Layer 20 of a small transformer language model trained on English Wikipedia (26 layers, counted from 0, width 128).
A neuron's activation on a vector x is SiLU(gate . x) times (in . x), where the dot is the dot product.

Input weights of the MLP neurons that the questions are about. A number n stands for n times 0.0081.
n31 gate: 20 28 29 -48 -28 -24 31 21 14 26 7 -4 -24 -2 -19 -9 -26 -23 5 11 -19 -9 31 -6 -22 10 -9 -11 -10 -30 24 22 14 23 19 -16 6 3 16 37 19 44 39 -7 6 -19 -20 -13 -74 -17 -2 31 -11 -30 -64 17 -39 13 -20 24 11 -21 15 2 29 16 6 16 52 12 9 -7 -4 42 -2 -6 -23 13 19 -33 7 -19 -54 9 -46 -21 -38 -32 -12 6 -2 -44 -42 2 -52 -12 66 25 -11 82 -6 -26 16 13 0 16 9 40 -7 65 -19 12 -11 19 28 -26 19 5 -18 -12 7 42 -45 -25 -15 25 15 16
n65 gate: 24 21 1 -19 33 -83 -36 35 -1 9 7 9 8 14 29 -21 -11 12 -12 9 4 6 -15 -31 37 11 -17 -4 -5 23 34 18 1 29 -13 -22 61 -21 -40 -38 1 25 -21 -6 23 39 74 8 14 -21 -24 -10 8 33 20 15 6 -9 29 6 -7 -2 -13 23 -1 20 12 32 -41 39 -15 -17 -46 -28 -14 -36 0 16 42 -26 27 1 -17 4 -18 -12 25 -19 8 -33 21 -8 -13 34 -19 -5 19 -30 -4 62 -20 -41 20 -47 8 5 25 -21 -15 9 22 2 -55 22 44 23 -8 -15 -7 9 -3 30 45 12 -13 -7 -20 17
n90 gate: 31 30 -7 16 -19 34 -30 18 -21 -21 -30 1 -26 -37 9 30 8 -16 -29 -23 -30 14 -23 18 16 1 -15 -35 33 26 12 -16 -27 -15 18 -6 -14 26 10 -34 -14 23 -20 15 10 4 -10 -22 -28 0 18 60 -18 19 11 -28 -1 -30 22 15 13 -5 1 -9 -13 44 -45 67 16 -19 14 36 -25 10 5 -41 54 11 -15 43 -11 18 28 -27 23 -14 25 49 -7 -8 -3 26 11 29 6 -16 -42 52 12 40 -25 40 -21 -4 -8 36 -12 -38 -23 1 41 -8 -56 12 10 5 -5 13 20 39 -3 15 33 -15 8 -60 -38 5
n123 gate: 27 27 10 11 12 2 35 8 36 24 -11 -27 -6 7 18 26 48 -25 7 -23 7 -1 -28 -18 10 -31 6 11 -6 29 18 18 -5 5 9 -44 -50 -23 -25 37 -32 -21 37 -35 -13 20 41 27 -17 34 -38 21 -28 -64 -17 2 -9 -1 -36 -14 -3 29 48 21 10 -2 3 -8 -45 0 17 4 3 -5 6 -15 -16 19 -10 -66 2 10 50 -44 26 -80 -20 -88 25 14 44 -9 36 23 -8 -19 8 26 -16 -7 14 -16 37 10 24 2 -4 -7 -21 -8 -13 -25 -16 47 8 2 3 -20 -5 -22 30 -17 42 16 30 9 25 -52
n158 gate: -17 21 20 38 25 17 7 3 -7 -3 -32 1 14 -21 -13 15 31 -19 16 -35 35 24 -1 1 18 10 1 -34 4 9 30 15 42 -34 1 9 -38 -1 -6 11 26 32 10 -19 -24 -17 30 2 6 6 13 65 -10 53 4 -58 8 -13 -23 1 21 4 65 8 -11 -10 -1 -4 5 33 1 36 -31 -24 38 -20 32 -5 -15 -4 -25 -16 7 5 -10 -10 42 -18 31 4 21 -1 -12 4 50 -20 15 10 34 -11 4 4 37 -1 2 7 -39 29 5 -5 -42 73 11 -20 17 -25 -1 -12 -14 -45 13 29 59 -9 18 9 -37 18
n198 gate: 62 -3 -67 22 12 22 -14 33 -19 23 58 -36 -11 -29 -7 0 -26 -16 28 10 2 -18 -17 48 27 11 26 32 0 -36 20 8 36 38 -12 18 -15 13 8 4 13 22 1 -38 0 13 47 47 -4 20 30 14 16 -10 36 -25 -15 14 -17 55 -15 -18 48 -41 14 -18 -33 -30 -31 83 -1 -17 24 -40 22 -13 -6 3 -18 -41 20 6 12 28 46 46 -17 15 -3 -7 12 5 -2 -21 9 -1 0 28 14 36 -27 8 8 24 15 30 1 2 -58 38 -7 -18 7 6 23 43 7 -16 -5 11 44 58 -5 26 -25 27 -31 -11
n247 gate: -11 2 34 -2 -6 65 0 12 39 -6 -5 11 43 16 -10 41 8 -3 38 -10 12 -2 24 -11 -50 14 -44 25 -2 4 -23 48 12 17 10 -2 19 -1 15 -31 6 4 -37 -24 -22 -33 -34 14 25 -12 -38 -19 -13 -13 -23 -25 -18 21 7 -11 -3 -24 -2 -37 -34 25 -13 -39 27 -22 -3 26 24 -21 58 1 4 29 0 -5 18 -4 20 23 -1 19 19 -46 35 -30 29 16 0 -24 7 0 49 4 57 -22 -37 8 -29 22 -3 18 12 25 -35 -29 -34 35 22 -18 -4 -8 -12 8 30 23 -8 2 14 -50 8 -64 44 -30
n305 gate: -13 -10 46 16 10 -9 1 0 -21 -13 -28 9 22 -11 6 22 5 -9 4 12 -26 -9 33 9 32 -19 6 46 -5 58 -13 -6 -40 -32 -8 26 31 3 32 -10 34 -7 -22 62 -10 30 33 -2 25 -3 33 20 13 -18 -20 10 -5 37 31 2 -7 -18 27 19 9 -52 -5 -35 -11 -3 16 2 30 13 5 20 -52 37 22 -10 -2 13 47 23 68 -16 22 58 -25 41 14 23 5 21 59 32 10 17 -18 42 -2 -10 14 -14 75 -7 2 10 -26 -14 -38 17 -25 7 20 12 20 -30 13 12 14 57 -21 5 13 -13 -4 13
n317 gate: 14 -12 -58 -12 8 44 18 2 19 37 16 10 -2 -2 17 42 29 -8 -4 34 35 -10 -35 8 -42 -33 -49 13 8 36 26 -39 42 -9 6 -2 -27 8 20 -30 -17 -52 2 -21 -40 -11 -31 27 -8 -46 -14 9 21 -16 -5 -16 -28 -19 4 34 19 14 13 -11 -15 -20 -5 0 33 21 2 -34 19 -28 33 8 23 -43 -6 8 -32 23 -5 39 -17 -6 -5 -3 -4 40 15 10 -4 14 -6 6 15 -26 59 7 -16 24 34 -5 -19 57 -34 -21 60 -6 -18 7 -18 2 -29 -51 -3 -6 -43 -42 27 -16 10 -6 -56 -42 -2 -31
n31 in: 10 27 -38 6 48 -36 21 -19 64 46 -28 26 32 32 20 -27 -2 -32 3 23 8 -20 17 19 -14 -43 -14 -20 -10 -16 32 1 6 50 33 -31 13 23 -49 -7 20 5 43 -21 -22 19 8 62 -20 25 -23 29 -51 -18 -51 39 -32 13 18 14 -3 9 -24 -4 -6 16 -19 34 68 11 91 17 8 43 3 -7 55 16 25 -2 -19 32 -49 7 6 -20 -24 58 6 -24 0 -43 -8 -30 -43 16 46 9 -5 47 -48 -29 3 -20 11 46 38 -13 -2 25 10 -6 -12 0 9 -9 -27 6 -10 -43 -23 6 -11 20 -27 -9 -25 26
n65 in: 6 -20 -22 -1 72 33 27 -25 46 -33 -33 88 -7 10 0 -23 -15 6 -4 -23 35 -12 -26 -11 -18 2 -11 4 -25 21 27 -39 12 -11 -1 -6 20 2 -52 -11 -17 15 -65 4 -18 12 24 54 20 -7 -2 -22 37 14 11 21 20 -31 16 17 -14 10 -31 9 3 20 2 38 18 -41 9 -47 -17 41 -14 19 52 61 -30 -26 -16 -14 0 24 14 7 0 -12 -1 -2 17 -5 -22 -58 -41 27 -17 -25 50 56 -42 1 11 27 2 2 -20 -3 19 23 -20 22 -3 -11 73 -3 -45 6 31 -9 -5 -29 17 -1 37 32 32 -17
n90 in: 45 8 -35 23 25 8 -26 2 -4 19 -3 -3 50 9 3 -12 45 -15 -20 9 6 -13 -9 12 13 12 0 38 -16 -10 10 16 -42 -14 6 -2 13 -10 -24 -29 -18 21 -54 7 17 -49 11 13 25 -15 21 -5 -4 -19 -21 -8 4 -8 -14 14 -10 -17 21 -13 -7 -17 6 -4 3 40 -11 6 8 4 11 -9 -2 22 -32 -4 -10 -29 7 16 19 27 -18 19 -33 -6 -21 -58 -13 13 33 35 -42 -45 -5 6 -4 8 6 22 -4 -49 -22 -30 -27 63 -25 -73 50 -42 -10 13 39 20 24 49 18 19 -1 -24 -1 2 -24 14
n123 in: -2 -16 0 -67 -12 37 15 -12 -1 47 54 -40 22 8 26 16 54 49 24 11 42 36 -10 -26 -11 2 -10 54 17 30 9 1 29 -34 -51 -11 -78 5 -23 -10 21 -59 -2 8 -18 9 -7 32 -21 28 -62 -17 -41 -14 4 -6 -63 4 -26 -1 -3 37 16 13 -24 -20 -43 32 14 -10 0 -45 -22 15 -7 38 0 -9 19 -18 -4 18 45 -25 -59 -29 -45 -3 -27 22 65 29 -33 -22 19 20 20 -58 24 -33 7 7 60 75 6 -33 -46 18 23 19 -59 -47 25 -25 -16 -39 -8 -22 7 -26 27 32 27 -47 -14 36 -6 -32
n158 in: -15 -3 34 24 0 39 7 8 -9 18 -52 24 -12 -18 -32 -29 -10 -22 -13 -32 41 34 -55 24 -30 -49 -44 1 8 18 36 16 -2 -32 -33 -14 42 13 -2 19 30 -56 -15 18 10 -4 -6 25 39 -70 8 24 -3 -11 20 0 23 37 -12 -3 -37 -46 13 23 34 22 22 6 -10 0 33 -63 -51 -59 12 22 -6 7 -15 -10 -11 -23 29 11 -14 -8 -16 -44 -17 -42 -34 26 18 -2 38 17 -11 -29 -6 22 72 11 35 -1 -22 2 5 -23 -12 -17 -37 34 -13 -29 -24 -16 34 -11 17 58 22 -19 15 -19 10 -26 -31 17
n198 in: 10 -86 53 18 37 -20 -4 -11 -8 -31 13 -44 -22 31 12 -18 -31 11 27 -47 -11 47 -51 -58 19 -6 17 54 -6 7 1 -46 13 9 -4 -18 -25 -10 52 -13 -52 41 2 -19 29 -11 -23 -5 4 -19 25 -21 7 5 -15 -39 27 8 10 12 41 -1 -11 56 -43 -21 11 -16 -74 44 -11 -45 -35 -18 35 2 -6 -8 3 16 14 -24 -22 25 -59 -11 -1 3 14 -18 24 -28 -19 -28 -15 6 -52 36 -36 -29 -6 8 -13 20 -40 6 -9 -22 25 24 55 58 27 49 -21 -2 22 -34 15 -15 95 -8 -39 -13 -12 -28 42 -19
n247 in: 10 12 -1 4 -13 29 -69 -6 27 -28 -10 -16 11 24 54 9 -65 28 -22 -41 18 46 6 -21 -25 21 -18 -6 -10 -25 60 0 35 -3 45 -11 -1 16 -39 24 26 24 -17 29 -25 8 -34 43 3 -4 29 11 52 -9 10 -10 -2 10 -61 -35 -54 20 11 -29 72 30 -51 22 -12 -19 -40 -12 -25 21 11 30 37 32 40 -5 -28 10 -52 -13 0 -39 -24 15 38 62 -28 -39 3 17 -10 5 -6 -33 71 11 -21 -23 29 -5 -10 -18 -25 30 -5 -56 -10 27 28 -14 -21 26 18 11 25 -7 3 10 -21 20 36 7 -15 28
n305 in: -28 -11 3 -24 3 7 -22 38 -20 16 -14 5 -19 39 41 -16 -34 23 -32 14 18 33 -2 46 -48 27 8 32 18 -5 4 34 -22 22 -7 30 -2 -2 58 0 9 0 16 19 -3 -59 5 -33 16 6 -12 18 -11 -34 11 36 -24 8 -94 22 21 -11 -51 -4 6 -30 28 -21 1 -44 -33 -3 -21 -7 -9 -5 47 -24 -10 -14 2 24 -10 2 -15 36 1 56 19 39 -7 -19 41 23 -25 7 -4 23 -44 5 4 -12 -51 1 24 90 5 6 -27 8 -13 -42 38 -23 -6 7 -23 -23 -37 -20 -24 -16 -10 46 -8 -12 14 28
n317 in: 4 -37 23 41 -27 -10 -39 5 -28 17 10 -6 7 -56 -22 1 14 -9 52 -20 -20 6 34 17 -1 16 -3 6 11 -26 -2 41 -37 -56 -15 36 18 -9 -10 32 -15 13 -15 6 36 -17 -13 11 59 -6 20 20 -38 -3 2 4 8 17 -17 6 -10 -1 -26 41 32 24 -9 7 -23 8 -53 31 -4 39 -23 -38 -2 11 14 -16 51 -1 22 10 10 6 29 33 19 -76 -10 -40 -22 -27 5 -29 22 -16 4 -11 48 26 68 17 6 -26 44 -41 -30 -12 6 -19 12 -37 22 5 -50 31 25 43 -58 -11 -6 65 1 2 -6 -3

Each question shows a token from some text and the vector x that enters the MLP there. A number n stands for n times 0.062.

"le": 24 -34 -25 21 -10 14 7 14 26 16 -14 -11 1 36 -24 -13 -14 1 -19 21 -12 8 28 -39 20 -15 20 24 -26 16 -4 -37 4 2 -9 16 -32 -7 21 -13 -5 -13 -5 7 26 15 16 2 11 -6 -19 -10 -25 24 -10 -14 -27 -2 20 -1 -8 -13 -7 -1 -11 -6 -7 20 -20 -25 -40 2 -18 38 19 4 0 12 12 51 -2 21 -1 -1 5 -20 -16 -29 -1 -28 -13 4 -37 21 20 -11 10 -12 13 9 27 -8 14 10 -1 0 7 12 -33 16 5 -15 22 42 13 -1 0 9 16 -23 9 11 10 -8 -4 5 29 -18
Which of these neurons fires most? n123

"ed": 22 -26 -29 -6 14 -25 -10 -1 -6 8 -31 7 -17 -7 -45 -6 -4 -10 -16 -8 -8 29 -2 -5 -39 -15 -1 16 -17 -10 -4 -3 16 -10 -4 -20 -2 2 -24 14 14 7 3 2 21 8 -3 6 -16 6 1 38 -15 19 -11 20 0 -40 59 11 2 11 -15 -1 13 -8 1 7 -31 -28 11 32 12 2 -2 2 7 -29 13 -2 -13 -1 27 7 -1 7 -11 0 2 -3 -8 -14 -10 15 -11 18 19 11 11 -10 31 17 11 -14 -29 18 8 19 -2 27 -4 -25 30 -10 -1 14 -8 10 9 0 7 -8 19 7 -3 -12 -14 14
Which of these neurons fires most? n90

" st": 4 -28 -26 4 -4 -12 -19 -26 -11 18 3 -47 28 37 -37 1 -13 -2 22 23 -7 14 -13 -28 -15 -6 -1 10 15 -16 -22 -38 -4 7 -10 7 14 -10 17 -9 27 -7 -15 4 15 -8 -12 -35 -17 -13 25 30 21 20 -14 2 1 -12 14 -4 -24 -1 3 -1 -16 -10 -5 7 -18 -40 -39 -19 20 -2 7 45 -29 -14 -18 23 16 5 -4 8 7 13 20 -14 -9 7 -7 -36 15 18 -15 -20 -5 14 23 13 15 -1 -5 -6 -2 -1 12 -18 -16 4 10 21 2 -14 7 -5 13 -3 42 24 -10 -17 22 -20 -24 8 -4 -19
Which two neurons fire most, strongest first? n31, n65

"ad": -29 -57 -3 -8 -2 -4 0 -19 10 -3 -2 7 -37 21 -57 1 -12 13 -6 13 28 -1 -6 1 -40 -15 20 15 11 0 -19 -11 -7 4 13 2 -8 38 5 2 16 -17 -10 -8 26 13 -14 -9 -8 12 -3 12 9 23 -5 12 -2 -41 40 19 3 7 17 -1 -17 -9 13 9 -17 -20 -12 26 19 -4 -13 -2 18 -18 10 -15 0 9 -4 -24 -8 5 2 -25 -22 -8 -8 -20 -10 11 11 -14 18 23 13 -14 18 -12 33 -17 -9 -7 18 16 6 -1 6 -14 -5 7 14 25 -26 13 9 -21 -19 -15 20 12 -37 -15 -17 25
Which three neurons fire most, strongest first? n317, n90, n247

" ": -26 -17 -19 14 10 4 -12 -24 13 -27 -16 -6 -13 17 -12 -5 -2 6 26 31 -3 3 2 -4 2 -33 15 -6 -13 -16 -14 -10 5 -4 -1 -11 -3 -21 4 -17 15 -5 -4 10 -9 -5 -22 -3 6 -12 0 2 4 12 4 -1 13 -13 38 0 -37 9 13 22 2 -21 -3 -8 -3 -31 -18 17 7 -8 12 19 7 -7 -18 25 -3 22 -8 3 -9 17 12 -9 -38 -5 -40 -34 24 20 7 -3 -6 8 27 21 46 31 21 -29 -5 10 10 13 -25 23 10 -16 47 -1 28 3 1 -7 43 3 -13 -16 23 21 -10 7 -17 1
Which three neurons fire most, strongest first? n198, n123, n31

"el": -17 -41 -9 21 8 21 14 -32 1 15 -21 -9 -31 44 -36 -37 -16 -8 -10 -17 -9 6 11 -9 -17 -1 10 32 -25 30 -21 -23 -13 7 -20 19 -6 -3 12 14 21 -17 -21 -16 13 3 -6 -24 -10 -23 -7 0 7 20 -4 -9 8 -25 28 8 12 22 -6 -2 -24 32 -1 29 2 -42 11 52 -3 16 -12 12 0 8 0 4 9 -10 -9 27 -14 2 11 15 3 4 -13 -27 -20 1 2 -1 12 25 2 12 20 -10 -25 -18 35 18 -13 13 4 -11 10 -19 2 10 38 21 10 10 15 -24 -13 12 12 2 -19 -20 -13 5
Which of these neurons fires most? n305

"he": -21 10 0 -10 14 19 6 -32 12 -9 -10 -32 3 2 -21 6 -14 -4 51 8 5 13 37 -5 7 2 16 0 -33 9 -6 -6 -6 1 10 -4 -10 17 -8 -9 26 17 -22 9 -29 2 -35 1 28 17 13 -19 -19 2 27 2 -4 14 61 15 -14 16 -1 6 -10 -10 1 -6 0 -13 4 3 -3 2 -5 -3 -2 -4 -22 -20 4 27 -9 23 -22 -4 -11 -1 -3 20 -1 -1 -13 -1 -19 -2 -16 -34 10 -22 10 3 -5 -8 -13 -1 -17 -8 -32 9 -5 -7 -6 17 -4 4 12 -9 4 6 -7 17 33 50 31 -22 0 -3
Which of these neurons fires most? n247

" which": 3 -37 -26 3 33 -3 -19 -35 -13 6 -11 -41 -6 -7 -44 14 -24 22 -7 -11 0 3 -25 -25 -19 -12 19 34 3 -21 -4 -2 29 -21 -32 -27 -15 12 3 -2 26 17 2 -2 4 24 -9 -7 21 -19 20 -12 -9 28 -1 2 -5 -19 40 16 -10 -3 20 4 0 -36 4 2 -12 -22 -7 17 15 10 7 31 -14 -19 3 10 -26 9 4 -10 -24 8 -1 24 -4 1 3 -36 19 -21 13 -4 14 23 10 6 25 13 10 -11 -2 3 -38 2 -7 -23 37 -3 4 -11 0 12 30 12 -7 5 -1 -3 -1 14 21 0 16 15
The most active neuron and its activation: n198, at about 4.8

"pp": -18 -8 24 -1 35 -7 8 -19 -2 24 16 -40 -17 18 -9 11 -25 4 4 12 18 -14 40 -33 -1 -26 3 -5 -10 30 -22 -31 -7 6 16 10 -10 2 8 10 1 24 6 -5 16 -7 -18 -19 20 23 15 -8 8 -7 15 2 -11 0 56 11 -2 20 -41 -19 -14 9 -9 0 -17 -22 1 19 -24 16 37 -11 2 16 12 -21 10 -7 -7 4 -17 -10 23 -1 17 -6 -36 -8 23 -11 -23 6 -4 15 9 11 15 13 16 -3 24 -40 0 0 18 -2 30 10 0 -11 3 3 20 -18 8 24 -13 -6 16 16 11 -10 -10 -7
Which three neurons fire most, strongest first? n123, n158, n65

"se": -1 3 -7 -6 31 -17 -1 -12 11 -13 -16 -27 23 8 -31 -19 -12 14 -5 9 -14 17 19 4 30 -8 32 5 -8 12 -4 -27 13 7 18 42 -10 5 8 -6 22 18 -14 6 0 -9 -15 -3 12 15 13 -9 -3 20 -6 19 -11 14 60 -6 -12 -16 -4 -8 7 12 1 13 -28 -12 -6 -11 8 10 -9 -18 -8 -14 -11 16 -2 2 -21 -12 -24 -8 6 -6 28 6 -20 -20 14 12 -32 -23 -20 -24 14 -13 5 -18 -18 -6 6 -4 7 20 -47 -3 -25 -12 -22 -17 0 14 -15 13 3 22 -10 17 -12 31 13 -12 -3 -28
Which two neurons fire most, strongest first? n158, n123

"a": -35 22 -17 23 -7 4 -20 -10 2 10 -16 -5 4 -6 -34 -5 -16 13 35 -6 -17 4 2 -44 -34 -3 -1 -11 21 -18 -20 -4 -11 -20 -17 8 19 -23 -21 34 10 -37 -25 0 -9 -15 -32 -28 24 -2 8 16 -9 30 3 -10 5 6 30 -21 -23 20 35 11 -2 17 -6 -6 -6 -46 -24 16 -7 -9 3 37 -4 13 10 5 -5 15 -20 -6 -6 -1 16 -9 -5 30 7 -5 -24 18 -12 3 9 10 27 -6 -5 -6 11 10 28 -3 24 16 -29 33 -11 26 23 7 5 -21 3 14 9 7 19 -15 31 -6 6 -6 33 -7
Which two neurons fire most, strongest first? n247, n158

" Frank": -27 -17 -14 13 4 0 -16 -57 8 24 -9 -15 -5 -11 -16 -8 20 -2 -8 -9 41 10 5 -8 -24 -19 20 -15 5 13 -21 -39 8 -19 1 30 -9 11 -9 10 16 9 -8 8 -9 -13 -3 -2 12 -10 -8 8 24 27 -11 2 -19 -2 58 25 -15 10 -22 -11 -21 9 2 2 -9 -37 -10 -4 -15 19 18 -8 -15 8 11 0 -7 6 10 6 -12 -15 10 3 -8 -10 -24 -23 -2 -32 26 -37 3 -13 1 -14 5 7 0 -22 1 14 4 13 -10 -8 -4 -16 17 12 -14 4 -15 5 11 38 6 -6 23 32 -18 -6 -29 -18
Which of these neurons fires most? n317

"-": -43 -3 -26 16 -6 2 8 -2 0 18 -16 15 -15 12 -46 -29 -8 3 -13 17 0 26 -21 17 1 17 -21 37 10 -32 -26 -18 -27 13 17 -7 14 -10 -6 5 12 2 -19 -15 13 -8 9 -27 -15 -5 15 -12 4 23 21 5 -8 -7 27 37 -10 -5 -9 -14 -11 5 5 5 -19 -29 27 -7 10 -4 -16 40 -31 20 7 10 16 9 -17 -12 -9 2 18 16 -14 14 -1 -10 -23 15 13 -10 -5 14 17 16 17 3 -7 6 17 -6 28 21 -39 -4 -7 -7 21 13 21 -18 -35 17 33 6 -6 -35 10 -12 -9 -11 -7 36
Which two neurons fire most, strongest first? n305, n198

"red": -15 -18 -14 -1 9 1 -14 -18 -5 26 -1 -31 22 -9 -20 -1 6 16 -35 -33 16 8 21 -8 -25 -28 30 -19 9 -8 -6 -19 6 -22 1 6 0 0 4 17 6 -4 -21 2 -36 -10 8 -10 -3 -1 -8 40 31 -1 9 3 -8 -13 49 15 -11 4 -6 -21 -12 15 -4 -39 5 -27 -12 -2 -19 6 27 -25 -18 17 -17 1 -13 12 -5 20 -24 0 -10 3 -9 -11 4 2 37 -25 16 22 13 15 8 -55 14 -3 -10 -2 -25 8 6 12 -10 -12 5 -11 -5 -10 -16 24 -10 19 12 43 13 7 20 30 -7 -10 -15 -22
Which three neurons fire most, strongest first? n158, n247, n317

"ity": -18 -37 -17 10 17 28 12 -27 -16 -5 -24 -4 -19 33 -42 -4 -24 20 5 -3 13 -5 -21 -10 3 -12 3 20 8 22 -27 -4 0 -14 20 -7 3 18 14 -15 20 -7 13 -15 33 -7 -12 -11 12 8 -9 30 -36 26 -21 9 22 -15 39 6 -14 0 -8 13 -7 -17 18 11 -13 -46 -27 22 -11 5 3 16 16 -13 -2 4 -10 -4 9 3 -21 6 -22 -10 -17 7 -11 -33 7 16 7 15 21 30 14 12 19 -26 3 -48 -19 11 7 23 -2 4 22 3 5 -1 29 6 -2 19 -2 -17 -5 6 3 -7 -1 -4 -15 19
Which of these neurons fires most? n158

" H": -47 -20 -9 -17 -3 -29 -17 -14 4 -2 15 -28 24 14 -21 4 -11 17 -12 32 6 7 -12 -21 15 -13 16 -2 -4 9 3 2 -2 -16 13 38 8 10 43 20 -2 9 -4 1 0 -20 10 8 23 -21 10 -14 23 9 14 51 -8 9 41 -9 -19 -8 -13 10 7 10 -1 19 -1 -62 4 9 -17 18 3 -5 -14 -8 -11 -1 -8 3 8 9 -32 -7 -18 -24 -11 26 2 -19 -15 -6 -5 9 -24 -7 21 5 -4 -8 -7 -47 -16 -3 -16 15 -29 0 -7 11 19 2 -5 10 -7 -14 13 10 -5 11 24 5 13 15 7 8
Which three neurons fire most, strongest first? n65, n305, n31

" Jo": -9 -15 -3 -14 6 -5 -15 -10 18 2 8 -1 -4 6 -18 -1 12 17 15 51 23 -13 30 29 -29 -24 -19 -21 14 -14 -14 -14 11 2 37 -12 4 -10 1 14 3 2 6 -17 -3 27 -38 1 -7 -33 17 -37 -11 13 -6 5 -7 9 46 36 -15 -12 -1 11 -10 23 -8 3 0 -21 -14 2 4 1 8 -15 -24 -9 11 -10 -9 -21 -24 -5 -40 17 -9 -30 -18 2 -23 -19 16 18 3 9 -32 -10 15 4 -7 -11 -1 11 -3 22 10 -8 -25 -1 -16 -9 12 5 7 -33 8 9 5 50 -3 -12 19 24 3 1 -14 -3
Which three neurons fire most, strongest first? n31, n317, n198

"ill": -17 -21 4 11 7 -20 -6 -27 -3 5 6 -27 -53 4 -42 20 14 18 7 19 17 23 9 4 -6 -3 25 4 12 6 -36 -27 -10 30 29 -2 -13 8 -6 8 10 0 -1 -3 7 -3 -11 -18 -6 6 23 -11 15 23 11 22 -22 -14 66 20 7 3 -11 4 -18 10 -14 -6 -22 -33 -20 -4 -12 14 -1 13 24 -1 15 -5 -3 3 -20 -9 -7 -3 15 10 -8 -7 -33 -27 -9 -9 5 -10 -4 -2 3 -12 -14 -10 14 -9 1 -13 -1 8 6 8 6 -10 -7 -2 4 23 -15 0 10 1 -19 -6 13 23 -23 -8 10 -4
Which of these neurons fires most? n158

"s": -11 -18 3 24 27 -3 -8 -14 17 -9 -22 -20 -12 11 -31 5 -8 3 17 -11 16 -6 47 -4 -16 -24 13 9 5 1 -10 -18 7 6 29 5 -13 9 1 13 -24 -9 -3 -6 5 17 3 11 13 10 5 -1 7 5 20 -3 13 -1 68 24 1 7 -13 -11 -13 39 20 -3 -25 -11 -18 19 -25 30 3 27 -8 8 8 -4 -22 7 -10 -9 -11 17 -17 21 -19 20 -25 2 25 8 5 12 -10 17 10 9 13 3 19 3 4 -5 -6 17 -8 -1 15 -2 16 -6 17 7 10 5 4 -8 -9 -14 17 32 -9 -9 -24 -29
The most active neuron and its activation: n123, at about 1.1

"th": 5 -23 -28 9 10 33 9 -10 -14 11 -7 -8 -8 33 -29 -14 -11 28 6 13 43 -5 -40 9 23 11 5 23 -1 -20 -6 -6 -24 15 34 12 -22 9 2 3 -9 15 -2 -3 10 14 17 -26 -8 15 0 -5 44 19 1 -32 -26 -42 4 -31 -27 8 -5 -26 -2 -16 16 12 -22 -16 5 4 -6 -2 26 7 -39 33 -8 -2 20 -1 17 -14 -35 -9 -18 -13 -21 -20 17 12 -31 21 -21 25 -14 5 -22 7 -17 -32 -2 -18 39 -5 23 15 1 6 -21 -11 -23 3 3 -6 27 -4 6 22 5 14 8 8 0 1 21 -25
Which three neurons fire most, strongest first? n198, n123, n65

"re": 0 -26 -28 17 12 17 24 16 -13 26 0 -13 -22 28 -20 -18 -7 4 19 -3 21 -17 3 12 4 -10 27 55 0 6 15 -10 3 13 26 22 -8 23 11 -10 36 -9 4 -5 1 -19 -15 26 36 -11 -4 6 -32 -7 -16 17 -22 1 19 -26 -15 13 11 -38 -5 5 -33 3 6 -13 -10 4 -35 -12 9 -6 -14 -34 -22 22 12 1 2 -21 -1 0 -33 -8 -2 -11 5 4 -8 21 25 -37 7 -26 22 -37 11 -28 -21 6 -2 -7 4 27 -24 25 16 -20 15 16 -12 16 -12 -8 4 -8 -9 25 25 6 7 -33 -7 -9
The most active neuron and its activation: n123, at about 3.7

"ven": -31 4 -26 -1 26 -12 -17 -8 -11 19 4 -41 -7 -2 -2 12 16 19 3 -1 3 5 31 41 -18 -32 9 25 11 -11 -2 7 0 2 3 22 -13 25 3 -8 4 5 -41 -9 48 5 2 -11 -3 20 -28 0 -21 10 17 21 -8 -15 21 18 -13 -3 13 -8 -20 -9 4 11 -40 -13 17 2 -20 -2 51 -24 -1 10 13 5 3 -39 -14 22 -24 5 33 10 -24 -18 -41 -9 -1 9 -30 13 -8 13 35 -18 -21 -14 -8 1 4 -3 8 20 4 8 15 -27 20 23 27 13 -18 6 3 20 -22 5 31 14 2 -24 -7 -35
Which of these neurons fires most? n90

" with": -12 -11 -29 23 9 -7 -4 -15 19 4 -1 -30 -5 12 -50 -17 11 2 -37 12 2 3 -19 3 -8 -12 14 44 2 11 -12 -19 5 -15 3 -4 -19 -22 -7 15 27 -7 -19 15 8 -10 -21 17 -3 9 26 1 1 6 4 -15 13 -11 26 0 -21 4 -18 5 16 -2 10 1 -29 -27 -5 14 -5 -12 -5 -9 16 -21 -9 -4 -48 0 23 5 -28 12 -7 39 -3 -6 -6 -24 -18 -20 -6 19 34 9 19 3 4 7 39 9 -21 5 -34 -1 -28 29 16 -11 32 -6 -27 12 -9 19 19 -7 -24 -12 17 19 -17 -21 -3 4
The most active neuron and its activation: n317, at about 9.5

" Scott": -3 -10 3 -3 17 -1 -30 -44 -3 17 3 -16 -6 -24 -19 -13 16 -1 -18 -24 11 -7 8 -19 -28 3 7 -4 7 10 -26 -33 21 -16 4 11 -8 3 -11 36 21 -5 -15 2 -24 -15 -6 3 11 -8 -2 19 26 24 -1 -13 -27 -13 55 24 -12 -2 -20 -6 -15 19 10 -22 10 -28 -21 -9 -19 25 17 -15 -16 15 9 3 -4 6 3 19 -16 -8 -6 -4 -14 -11 -25 -12 5 -29 0 -23 -13 11 20 -13 8 3 -16 -27 -11 16 -14 4 0 0 -5 6 19 2 4 6 -13 26 4 36 17 5 36 35 -22 -2 -29 -17
Which of these neurons fires most? n317

" Po": -5 -3 -1 -20 -1 1 12 -27 15 -14 -2 -22 -18 -2 -28 -6 3 -3 -11 38 16 17 40 10 -4 -18 1 0 12 -9 -8 -28 -5 -5 12 8 33 -26 -15 -37 15 7 13 -12 -9 -2 -23 29 5 28 6 -23 -9 -10 3 24 6 0 55 1 -2 14 -20 -24 -3 10 -3 13 -9 -17 4 14 -3 -10 3 -32 -2 -20 -14 14 7 17 -36 -16 -17 3 -27 -25 4 15 -33 29 11 18 4 24 -24 14 20 -21 17 -11 -4 -6 -1 -5 1 21 -34 3 7 -5 9 -10 -3 -4 33 -3 11 22 12 16 10 4 -10 -21 7 -11
The most active neuron and its activation: n317, at about 1.1

"ten": -10 -26 -26 -3 -10 -24 -18 -4 -10 21 31 4 8 31 -18 -25 -24 -10 8 -4 -6 -20 -43 -3 -21 2 17 22 -22 0 -27 4 -12 25 -22 17 3 2 0 9 34 -20 -11 4 -2 -8 -41 9 -6 -5 -8 1 7 28 12 22 -2 -5 12 0 -23 9 5 -17 -25 -33 4 2 -47 -54 -10 -16 -10 1 -15 -6 -8 -13 -3 18 -11 -1 2 4 -19 13 -2 -41 -17 -10 -14 11 11 21 11 -7 13 12 47 7 22 -4 -10 7 13 26 2 0 0 37 14 2 -5 8 13 -12 5 2 21 -3 31 -4 -8 11 5 -21 -9 15
The most active neuron and its activation: n198, at about 2.2